Layer 3 of a small transformer language model trained on English Wikipedia (10 layers, counted from 0, width 128). Numbers have three digits each and are written without spaces.
A neuron adds its activation times its output weights to the MLP's output. To switch it off is to set its activation to zero at one token and run the rest of the model.

Output weights of the MLP neurons that the questions are about. A number n stands for (n - 500) times 0.00066.
n4: 471545587264597657665805696567318678576643505750405552261683568588481516534530410451258805484552382420555438655445581395673314520577536339627509397296285415415468637615719426603673726541717543333563380684559332691212384367326581389639464573513304465460424478485471543463508312418658513372435601542527173444540302226562348596442704598305472288491419279704489410439556784974325625453384
n7: 527508516381474590462563362492536587426631392256504484704313360482606614473393344407507580518551655500558314454546637681564658319571700456698625851489644440539391637328641395558350704689647480362500441700600279321496602547380369511496361163542548532585705377704164317481611281528394527298606266293529376701402530627383555648854464403356563457372594582332611374476409575418374324429657
n17: 488377624570488646657524540632525244413227251709431470395354563531500565492347491826841410368698468549392215492455504513757589623568313197279563559757406561417531704621660468438420391491500310473473542414451580260277410521449296593747741615624543726611689351661475645407434420750647570196618467334535663513412379400630662470668487450650428371553614730688619327329470390640348356609395
n21: 504431425514476679445538444558485514453459372464429600496518255589436577361715325542560414368482423468714550500724294387388383566510512396515489581482336337623363554372604321438484475190438588435574489281543309585260521353347524585532599275551503401160745481611507556373611449507339393511369313403531560600263641528493528504423582860318312369392555536308390743515459352390310485610628
n27: 463527465662604357464672287779453610367616670389333300565492567666742534071496416360677446551682412562346598417608665461574648787348612551379647288274580401442554557479436771509469281536595504571446530479500388750640516593393432459662390478197614422732716654696492594313562458376589591565468521329567526585725585439504192805735628500400396558256690622752403322676427402519582566538293
n76: 448363479524620329658554531589583642342504383269314579484320550569411437777284423597530404523668518344480318336609475655545509512279217488577255587512569278714338361447679555650605748539535327447658529516548361504640431512588625567653376548593439475388594682576660596729400582459648332673305717406064655566423405320484865571530346597419306727310389439588529438308512657536336210406434
n84: 565711552558649445458444466461428172403276818289572484485563507422530457705320330578547488449666470314508534469449263561608261444623609351547681587606315329414230477339470500550265747487493421551348259442577462657253522532548526630515459752348467663287537508894692580622577469420374346728798508591562540532516724504477407375653604668355549613488611508478678413440420496684304315638603
n88: 520393533448527366295454376592582417492723193635508385724447435355407452313545541336671604387459437644295717392608741554117171515419379140585354430683555459424335563561647355415461457587240758485590345504687132532415618377442287614608623596460378462454662512420619467508436512677610619551729512594461388381500645726531500355479620601674527669354451411416417430446484648870309483516333
n156: 492354597500736559419485545755604538272585580469730416695682436411629507488231500541536457566349601337382692617394544553556403387572179682583650800439496381315343287235405580462470366581381648504475444426667538365447544365557572646582492241531374635391463721500604460745519409223520593574586523299219682416342397633596773439492403476532541610822504547745711488431488476474578744603397
n167: 294475560677589523735363612812468651407516512565500543278500533511314518364286474637407523431775573676635504397219359392773209356470587512368543437586509422504492591586509417562533594496383798525414480427611508257359642457381638549243630357446704532496541591595641397763515601417398595415563443298496568366500741320541433679755603399508422407290774554500410665548409327725405296531437
n180: 532555260468320472722492709364701614376525212457606480617274664356364541435545303655267571549390357623552524524324793438487319741519560591339431284651545570612465484710699305534556340396397382553478455754726651583604647545583577473134665611344572412627318771448524537547580334369589417592447691504462566496470578341414561471581607387259588528402585706398583691479623198451270415638504
n181: 464654600633566289426481675605550662343392686695662550185655446546673455679479468618809380587598468508593460312218459353616739442725487359285345278605313674552605337484366543616596461574619443811369439604672196587566420328525679563608500559460477715682286504372202529354464529500672448597624480316565583541577642308327381325388587472297550431427471618527431475600392261799460483455496
n193: 192387415390339517438532548340555472286306354407279647552533445352649443239315426319618321473621399549159444443668442291618398472315624280479425441599835681373549310504455464675403500393461600558515542671663522492417399337606528436524400755611438736539283584360338327320288367529438743414590300550320627437704456202360768470618454310813508698509450608516559454631273332399451470392342
n251: 442282656606563533576366493482609766540828524507407669418659559430556422567462377569517500342545574864379550660650385477549441539644563447375570564553409524629607402681318475547520378500444634441394664424638591543433860619553390636442306747416424366465415444586775606407496693695474460442424576565618527534535582386428348542398609533577514463348667555792141388598455530446641496455359
n257: 626424550639500701257477558400279719456393135268156639426657683257574408359520325609441421399468411599772269488540565546575517481508732508488593630457310452724677461548381450517659496470462500725519755508646668296631391610418569562472711542639485579691386615467638356496651593725508512450325571758564711435732746523625491282355410552420696524594682520689647589327353561563603492500549
n274: 670434678781635339419470542488528630339480458315538372469342537548663518528472566537475566445639771516622450415430214419781732579594302629429532221549500586555508215638573568887622664424541739603522313741423652358609452456617368446508417185469615541369687540491481476515360457604512206422264411487295379384645676853523479629317420335543406402342484433607546404395372484395515426429686

Each question names a token from some text and the token that comes next. It shows the activations a of the neurons there, in the order above. A number n stands for (n - 500) times 0.0066.

Then comes g, the gradient of the next token's log-probability with respect to the MLP's output, scaled to length 1. A neuron's effect is roughly proportional to its activation times (output weights . g). A number n stands for (n - 500) times 0.00071.

"hen", then " I"
a: 518571500509500469500512480512504514502377500513
g: 564467395701412304379248452419559348580378484461613475554610815408540612393484666431445584681353421368469398389421443377561440528469634782433516460453431492484335513264564501355393419431797448393515408522714569521407478640472455075452711711610453321513346285514397357459696544765515531427515495483342543551631426449540463351160465475576623805435392557279519509488467624552643407504496
Which neuron, switched off, lowers the next token's probability most? n251

"ong", then " his"
a: 470594499472512493490452524500493359502488547511
g: 539386559381424521600490682531397432331436692573405387538584739561511499557423625433423430472458472518413439539449418641550605623489523434390382530659523698518481674620448358592457428461705660370327386626523607563809300457330367507242204501550748266842525519461393669534630549313597499593308549393087580500580644463588457454347341318716311608431607479634574301473411686546428518511511
Which neuron, switched off, lowers the next token's probability most? n21

"ilit", then "ia"
a: 503616492484493471482505439492503528500477498503
g: 703631559552419454600333225590271673559377576671497609444451387546526547289515626502468570501595441476619512322468512663502546374485463479639415534398347486454562696588472469380464627706803519415618520548509555601545538509331660542451668590440171614291483659509482616362502594719598305632464693518556328576650527615753440482743029498342625568400569557551770631580613630571534474376455
Which neuron, switched off, lowers the next token's probability most? n156

"ess", then "or"
a: 618498516499500492497489021502517503494480494391
g: 589496617503345401603229556606498446512594549566425330567361637326587287654533398557506755464532462536605481667431408624539420475370421556582356654628496515450537522563438880502300455711253520384602521323515638424352430468550659629405422653563651554495559539203620388794345658411446480626702675684477380580546682451390621340519495549425313508293533444518764702591266543312295499446460
Which neuron, switched off, raises the next token's probability most? n156

"ar", then " he"
a: 520497500511502478465503495507498506504501493509
g: 565286640544510529504461238420682791660739746548361396537396834371581434348517518471432451493447601399370464468542478419584572547703561434282559467380443350623300267502591526475399283552424568440581514404347466476402538467399435529467305318397788321662496410458447553667652269584533335420379371459688426561531560549119423468785456626510551546597482386400324417519679597590563687504559
Which two neurons, each switched off alone, lower its probability most, in order? n84, n76

" to", then " have"
a: 494501505523509525541501482497500444503506467494
g: 606469718417554411419421288346537333547460386515510465655582477520619528654425524382585450596455410540525471484528549507315391367496126427233482664407590661381339566402463211467539389521433437439494317235582597441529716395641278408779468615515820600444473371478510387491405289732416612415630659564584559377364641418793390436621487719465563458724509562434577510567484348385227369513376
Which neuron, switched off, lowers the next token's probability most? n84

" wh", then "om"
a: 467497567523486643559506466521506486500489491499
g: 553407657580731458430559392742653333422381385596462737398789414584612566256809584324602554352493484431409503449400356532631782833651612400355534413461513396261556546469345435386536419606735583341616363484597474595458386546240573504557391485533638434448590384552379739438553705330385696315626452658360419502645446584522474565483539540491375639529336590490450411702487625562501431599699
Which neuron, switched off, lowers the next token's probability most? n17

"el", then "ly"
a: 442494522496501501492499504502529500493502485407
g: 546492372624533402697365518474486413431374550646570556614415282261572569591395400531525562660556444479416489416594508498211550689552288450603434542489642377434525402330405633292402444362565227484451159649455605497696665427706613731760786495446389529466588531367785504421474569535618277637617590606585530359531481563751505654589429377514477516600248620475477676505439678349581542484776
Which neuron, switched off, lowers the next token's probability most? n4

"ie", then "ge"
a: 522510492496497457501407500513490527500491504497
g: 364320377621578257571572535439495461405301436441476382529511598623459735520459647461616308705464660263586556512320717595562710469574581702481406587322304645609337420446422826560618552326433300465459557499459384579727269484444601552670555422357625389496518322431434553524370463537315335612598465671601619429694556200493669685508543529610666574476296421611538431704767451415631456517609
Which neuron, switched off, lowers the next token's probability most? n88

" a", then " d"
a: 488505493520512280647453504505523522499501509506
g: 222445670413415388365611355362481682351515367451478492649456478523473703638345593637471398656154619687413587439499652713365493356595436372553504480333317733592291382516516508500345331509573428564600318516498643502579621556545602716618555452466595476625521572451548541610545561603448394388430640343684501613595516362396138553510456425413582558620728720191728378543573480564482815489582
Which neuron, switched off, lowers the next token's probability most? n76

"6", then "5"
a: 487514541504502478514483500503509502495517536489
g: 398507380490527408139457808465489467330596521406186543602522608597379406668677707738650319510622436452614538498463474414521524332247302504520665823552475463560563434508469460357507423541522505538518532621623527639425624394544456609317588625340441694663304487621590476508369579610452416721537525446715596282519479483492602392431449613522486433743584653689491786528648817466647540450342
Which neuron, switched off, lowers the next token's probability most? n257

"ia", then ","
a: 523491600488503476500388498495501501510516500499
g: 310388470471453364517594375567337389506512368590488492401482538558524234603516720647320382555405459549492476719589454528429539398766625461428278561678542645566468615722326510386762522407477343648654574426647432305593696632497270477483499541238418528658618734651612316398562322741387492435507506241487596609565470442542410449454395382423576705682540486482392345676611354521529417430101
Which neuron, switched off, lowers the next token's probability most? n17

"ad", then " Street"
a: 499518506513494505502504473492511509510472499500
g: 562524554754702705527586414541531519422460423465831538548548348482577429426512613735531479435719433496491489448418288167548480485789510644650499684630566751292399359527539327652611363498655437682460554590437360641674529512529540785279330380397405589392533510614661791381440468446594500285642572689556562398620419423677480486428385619672504348598401464484603620582523343496255393544550
Which neuron, switched off, raises the next token's probability most? n156

" pre", then "b"
a: 501524500521500516478490501513581496539513514499
g: 215550522298517637384353559377377533435771564563484395359464638282434416496603584418551676382447426612556384597779652529662472577414436584688352498446462680504552467608614459468296374387535763507410446484612702531328581585557604438365536539605456751672453551581701337480345496498698527542626739659492748421450508570422469285340674284670476498310376363541663588523536360859440565594413
Which neuron, switched off, lowers the next token's probability most? n180

" name", then " appear"
a: 438507506471505491403506506485512495530495497496
g: 564829463346552551584327443368560643569305530641436458482517568557390546605179555402676589423608467503434533429427512641400413598443297536361594221533352551577699417240398273580439283513510557611424457495542506471289485404360466233519435492676549526472441489346541530546377418581527810412365623393587738498349404314518398634725243515427628852605299526534395628547515398385606333593424
Which neuron, switched off, lowers the next token's probability most? n84

"et", then " Me"
a: 498512501499500498500392492507506460565509508501
g: 556511551385346763314278415453524574607579578459576559401481415440450610523403498430579756346438585511454444389469450542380385445378418215525431236802648402596549425295455351471508326978581382677455272741555542592386486451438314478363358523619289543592674410515371314650503539391491439276538407434340425484283467409305535503773552622566540568359491481532425391586490418604686408450398
Which neuron, switched off, lowers the next token's probability most? n193

".\n\n", then "After"
a: 523550520523499547516500498490501494502500500503
g: 482716583346554391250399622418559295318467558481406480580781437281500585587319689576498687243539548579418317455419592387418782445635364643662545382568850308683562720601572422484320352527633659331172520606459473551406342518324553706625476481564582512533439507405515493632547397616518385637634333288584449435479661447455408384619506536515469396690439357529597427464526599541760409518587
Which neuron, switched off, raises the next token's probability most? n76

"her", then "s"
a: 500585494489510501485500486330500425510528517488
g: 166454497567717514383593392544588497397543544318485478544113394594475274340583609722578621518283637473464506373626419605425656501406310494557442390616469690750378380509460790274558745350409241480507384524525546555813451317521396517606518739399545586553505465573658486415521384570574620591474477569654535494488682630429715400488591429312554405689450569671443468475441761374479353437509
Which neuron, switched off, lowers the next token's probability most? n167

"l", then "ot"
a: 524500504495516494483480495456502477498484510479
g: 492338526550648614417418470730728362569214486268490271626375568493611620360698579478471476570654508559711523441390617381424697466699486670410735820544733398548523321699348531561254646618590316497499518462579273642451527339363508538533440585633662502293626459488589372376404433402529652668623484369342582645750519375331413512310577516489475516373624448612410522521537361478735435588452
Which neuron, switched off, lowers the next token's probability most? n27

"ummer", then " Academy"
a: 497499496505500537472512504489512522505509505489
g: 477382622344371506586615472613494464793225528329552536403361517287294573808440471590242546449385426622555565321568630525425404382608528285265497514466513314638488485479605409483488435560670403710631638522679596494418298377386461528607657427566360569368277492672486517427363315693606542442406679649517498452433541363113509443535328567525618350395555526611686681697350402321569452502353
Which neuron, switched off, lowers the next token's probability most? n76

"on", then "el"
a: 527507489503569503485480488515494474492509494495
g: 490713458626415487473538585442505495363556577421543331584680584578637325403350577574795567629646508427669646470276600414669382825576560482550533564682554571421478455454461733463495448566466582211537520451439485510590192490589497536494387573325774391515536346508407266392417210483562530370316509538280455597426697439618221541702655299513376596506735509272406610641624647492511520578691
Which neuron, switched off, lowers the next token's probability most? n27

" the", then " United"
a: 518519497543500489624465504488492522504500501513
g: 525498590573413733739554590434566257760557491456674233517574501218594437431517294488599541435584621443495483607575481238552533609369680457517476595643672473281374390618476349475366801373574665632538380517506457672599648483319376363414637714516365589369390291660451298427558271497320368624499366576402571510385551540439623415657615686769359351493361465655655561567521450616466390365480
Which neuron, switched off, lowers the next token's probability most? n84

" Peter", then "h"
a: 432499509505497502479506504502664515511523493451
g: 363800440296438352448454843452565783511580587689603552595638586549561684640514605617467572606329579576639357804522686574536331668549345714680446487428384509700454390513383384468309343463471304535596573295739262526433379552638517485488401406706532486481459630511391527513440837385467519511708367479528659376537460530627384527419635414542553644608395693310498430573523318549604487388607
Which neuron, switched off, lowers the next token's probability most? n180

" V", then "ib"
a: 522579511498496512503419482485510505519495479500
g: 635536517350593612600339354386449426463449580527488479403402540622646545435423341499650661534398433495685396544270505632486558467601607592547324655421622867487700742457395501771631361491628767586536660516580529517675359732600657315500260424489463514687346685304486379357550451620688511456693395642382499523569483383235553410475424488377318759571543301503486730418403505395717502552385
Which neuron, switched off, lowers the next token's probability most? n88

" ", then "ide"
a: 469570499509506501496497482504508500511495504489
g: 536762520518359693398607624498424564548293687648403235556599601542335539505444476364393613625396317576406628516402458532586225468692545316367346259435430437485451641588682743462537309430501607465676448560693539781388357482459637424733580391531411612440356672681477428378589369519339452460550508548656420266529331248322606285637467436458219463544626496561487630426402532560731568405510
Which neuron, switched off, raises the next token's probability most? n7

" in", then " the"
a: 506504457525507531500492469475516495499498486478
g: 740444242616531496569562602465505470273684292481422523471490419537311539639467250600338525475405675675394487579508544577307449461424594406637472533470548545645304463625267607582362584506563418510722499620411725373619466430424449462427319423599398440491607556496392555654517484380387769513276528675295218485506414704569444215323488633674471339363540449688622534344220388340330600297387
Which neuron, switched off, lowers the next token's probability most? n17

"ios", then "."
a: 506500496493504488501473499500478500520491493407
g: 814415762625319523421635261353381326402687323468410835394466440320645552358340476449346455557525439658488696577458501429312515522472541600501503633307662472479651606381408320414635452494312396479593497697491656448562582473459483446410301569469528299614476671598313670378525435455439378591581636395348676412457574418620482361664520449412437539723812294525707560547465426458355613369270
Which neuron, switched off, lowers the next token's probability most? n274

"ock", then "e"
a: 501614503497500502476474500500506541476500507502
g: 485546563371563543607729560580453547669593630397543398399568407319525610603527568340698593415279447610622532671649538792612623482562625484570713479633483470276556667441448634712569431605616284348488500428829476659446692623374296690508597531510518436526426568742437456762647552445464424425536409347664383621560632418573449609397615361643623379311544518495228479350305530429160478339587
Which neuron, switched off, lowers the next token's probability most? n7

"ey", then "on"
a: 517526476525499510546423478508499495496501488495
g: 538311599415547760511456595371480380545390636381554759441567523306380400849417460482427487642585355672450452656512707392416612359656674471562357706433542424616572422396602326244563535767316196361438812578561614513543557524378542461504394566431435493554421414604487586717454499591316687553631448404415588504519312343431534268326582628597274486453600673535317571470541413468357498296658
Which neuron, switched off, lowers the next token's probability most? n88

" Prov", then "inc"
a: 508500500494519505499472494500537491510491436527
g: 650657527524491388530528655631306451671566644658329442381336350622468654493570540510397330380622617404355534363456210408472498562171423389710661679515499334506580409305545605330444495437495370408460586364372567572299753461553450413301488724460386428509602415437614587612300515479352555568460644587554562638480519508515605532591846327720431301472510489712387474489715383752379469460776
Which neuron, switched off, lowers the next token's probability most? n257

" and", then " development"
a: 493502499511513491468455499500503491501500514523
g: 251485507493509322471620570390389522668605307372564335675375555679641495575567549548429500608410556749602656604745572632370518408364463404601384686647460579465527571591471512547636505643808579599502489783439519615626368474590352427464397450397499445622178494419407579463646453703656765464554429617365469445519449604428300433736569455657540687810493655652515557630509384484755822475527
Which neuron, switched off, lowers the next token's probability most? n84

" the", then " American"
a: 520525500540495494578474506504503512497498495510
g: 588411480410607648711404211511530325570281513410548544507684530422529359477500498398583774662697560355555468564584245343394508483437703562576405641661522330505490601636436359580461450487644595803580492579292363614719477485427523499266467541723436448374445451578724212451365356507607447710594456597234375528440542578406559457421593482499433258339503420580375463562456565438391197353208
Which neuron, switched off, lowers the next token's probability most? n84

" represent", then "ed"
a: 496512507528505485471380484448598465508465506479
g: 380385381571396686683514319603330388532162594493360426559447241639514495429603567519316367490397473553462755629416547564541616513681485593569560595572522379466666327246780369285606582547480463522332453599382431460506543654343383489624607583368368330564384630526377409642497484391634449629659437649450502484563521570593110508464704524472437454692504423378372607651465165204473667483564
Which neuron, switched off, lowers the next token's probability most? n88

"ous", then " ground"
a: 488511495477505515508468503502491488518499525490
g: 656581461546570557329830538298371372612529671615626408496479310347473472321517436706614500489537383481537695720612457489777433592542210632470446634494383371491699523481628454455380640628504233351699499352453586371536593412637652508505337374416259772540404400606503431343516264469588239452511709522502622389355598414412364459660554374539263600373279472396593555513629401406637509586457
Which neuron, switched off, lowers the next token's probability most? n88

"v", then "olution"
a: 505577505484496502489500485484502502524506500497
g: 490625467255394718503582481387556496454360227553571592382460535665610459581601779310498377258408449575457741426528473406636274453614518581283338561537323563522441624439596611345620398553481550662351463633409622458405564579362333537547477495354178347368471263425325534677469630659475561475408350446625458411170557619702385434492312518571560375716467609623388636693525554447260573363373
Which neuron, switched off, raises the next token's probability most? n7

" pre", then "fer"
a: 500519500501498514453494503504595493523517515503
g: 775637299470468507444599604669609469490447683761419522473601331423508537334638547412759556663360471575348671680515274432625591659442424447527425580709711675550331417488610534557272585291752565529422458430602717602344498464393476570508746662608377419619604538480537369652624412743622452638513388260487315664555392290534462446398497546425567593550463411865398576660426612548597552571544
Which neuron, switched off, raises the next token's probability most? n180

" pre", then "p"
a: 500526499513501515481489501508618494539513516502
g: 244258685275511663570460449482597448475557531706533453460371374531746278560690614665478571663312370405769414558634482499365644449519373390536404371314675482470523340619615365496601301179609517416502438535362584539444312551416674740539498477594502682665426415555376475426514336525628596329557601301406638369556402799529412338530612706424372449409386342477512354714537438644418660533515
Which neuron, switched off, raises the next token's probability most? n180

"ury", then " later"
a: 484532480502478516497495506502497494498503589500
g: 529578506487277487422550576363523566450514462703274556436554572616553616453516842326555290371349555540520506710429575548554576627267522594580389543382459482285516369619405371491503485595398428321346533650244468495489352509540333385541429530690765423605649532366404635449463600541475410550397586550639806729553835726704552527417409460422324812498742376557586405344484538586402481770500
Which neuron, switched off, lowers the next token's probability most? n257

" att", then "ention"
a: 528543530497519501498501039508500500468483500486
g: 485378538459569581462577290444515307573487787346576341526669444586370769591542557494553277478485563522659540531530441230366313420612549424475553613595465539569346622547511530663416545507538323569392504350470529481608551372669329522369381583505555397645483160313467661537551146642723461344450560569405377471690402273536492828522612621489514720500370528424595413664388829441321293511499
Which neuron, switched off, lowers the next token's probability most? n156

" the", then " se"
a: 519532500541500492587462498501498481496501501528
g: 531489422718599650685344608590725617488523365418382599374443470612397536596570531647512526463311351464529426732289493617517561489548453353351334433284562601581708133499368516553585212530341383390452617343309630392476421523636453451577390473242657476488501754318398718559436508371315355554397511215552741402595726404403445451514494603222619529443480465420396483397634333503439496653607
Which neuron, switched off, raises the next token's probability most? n84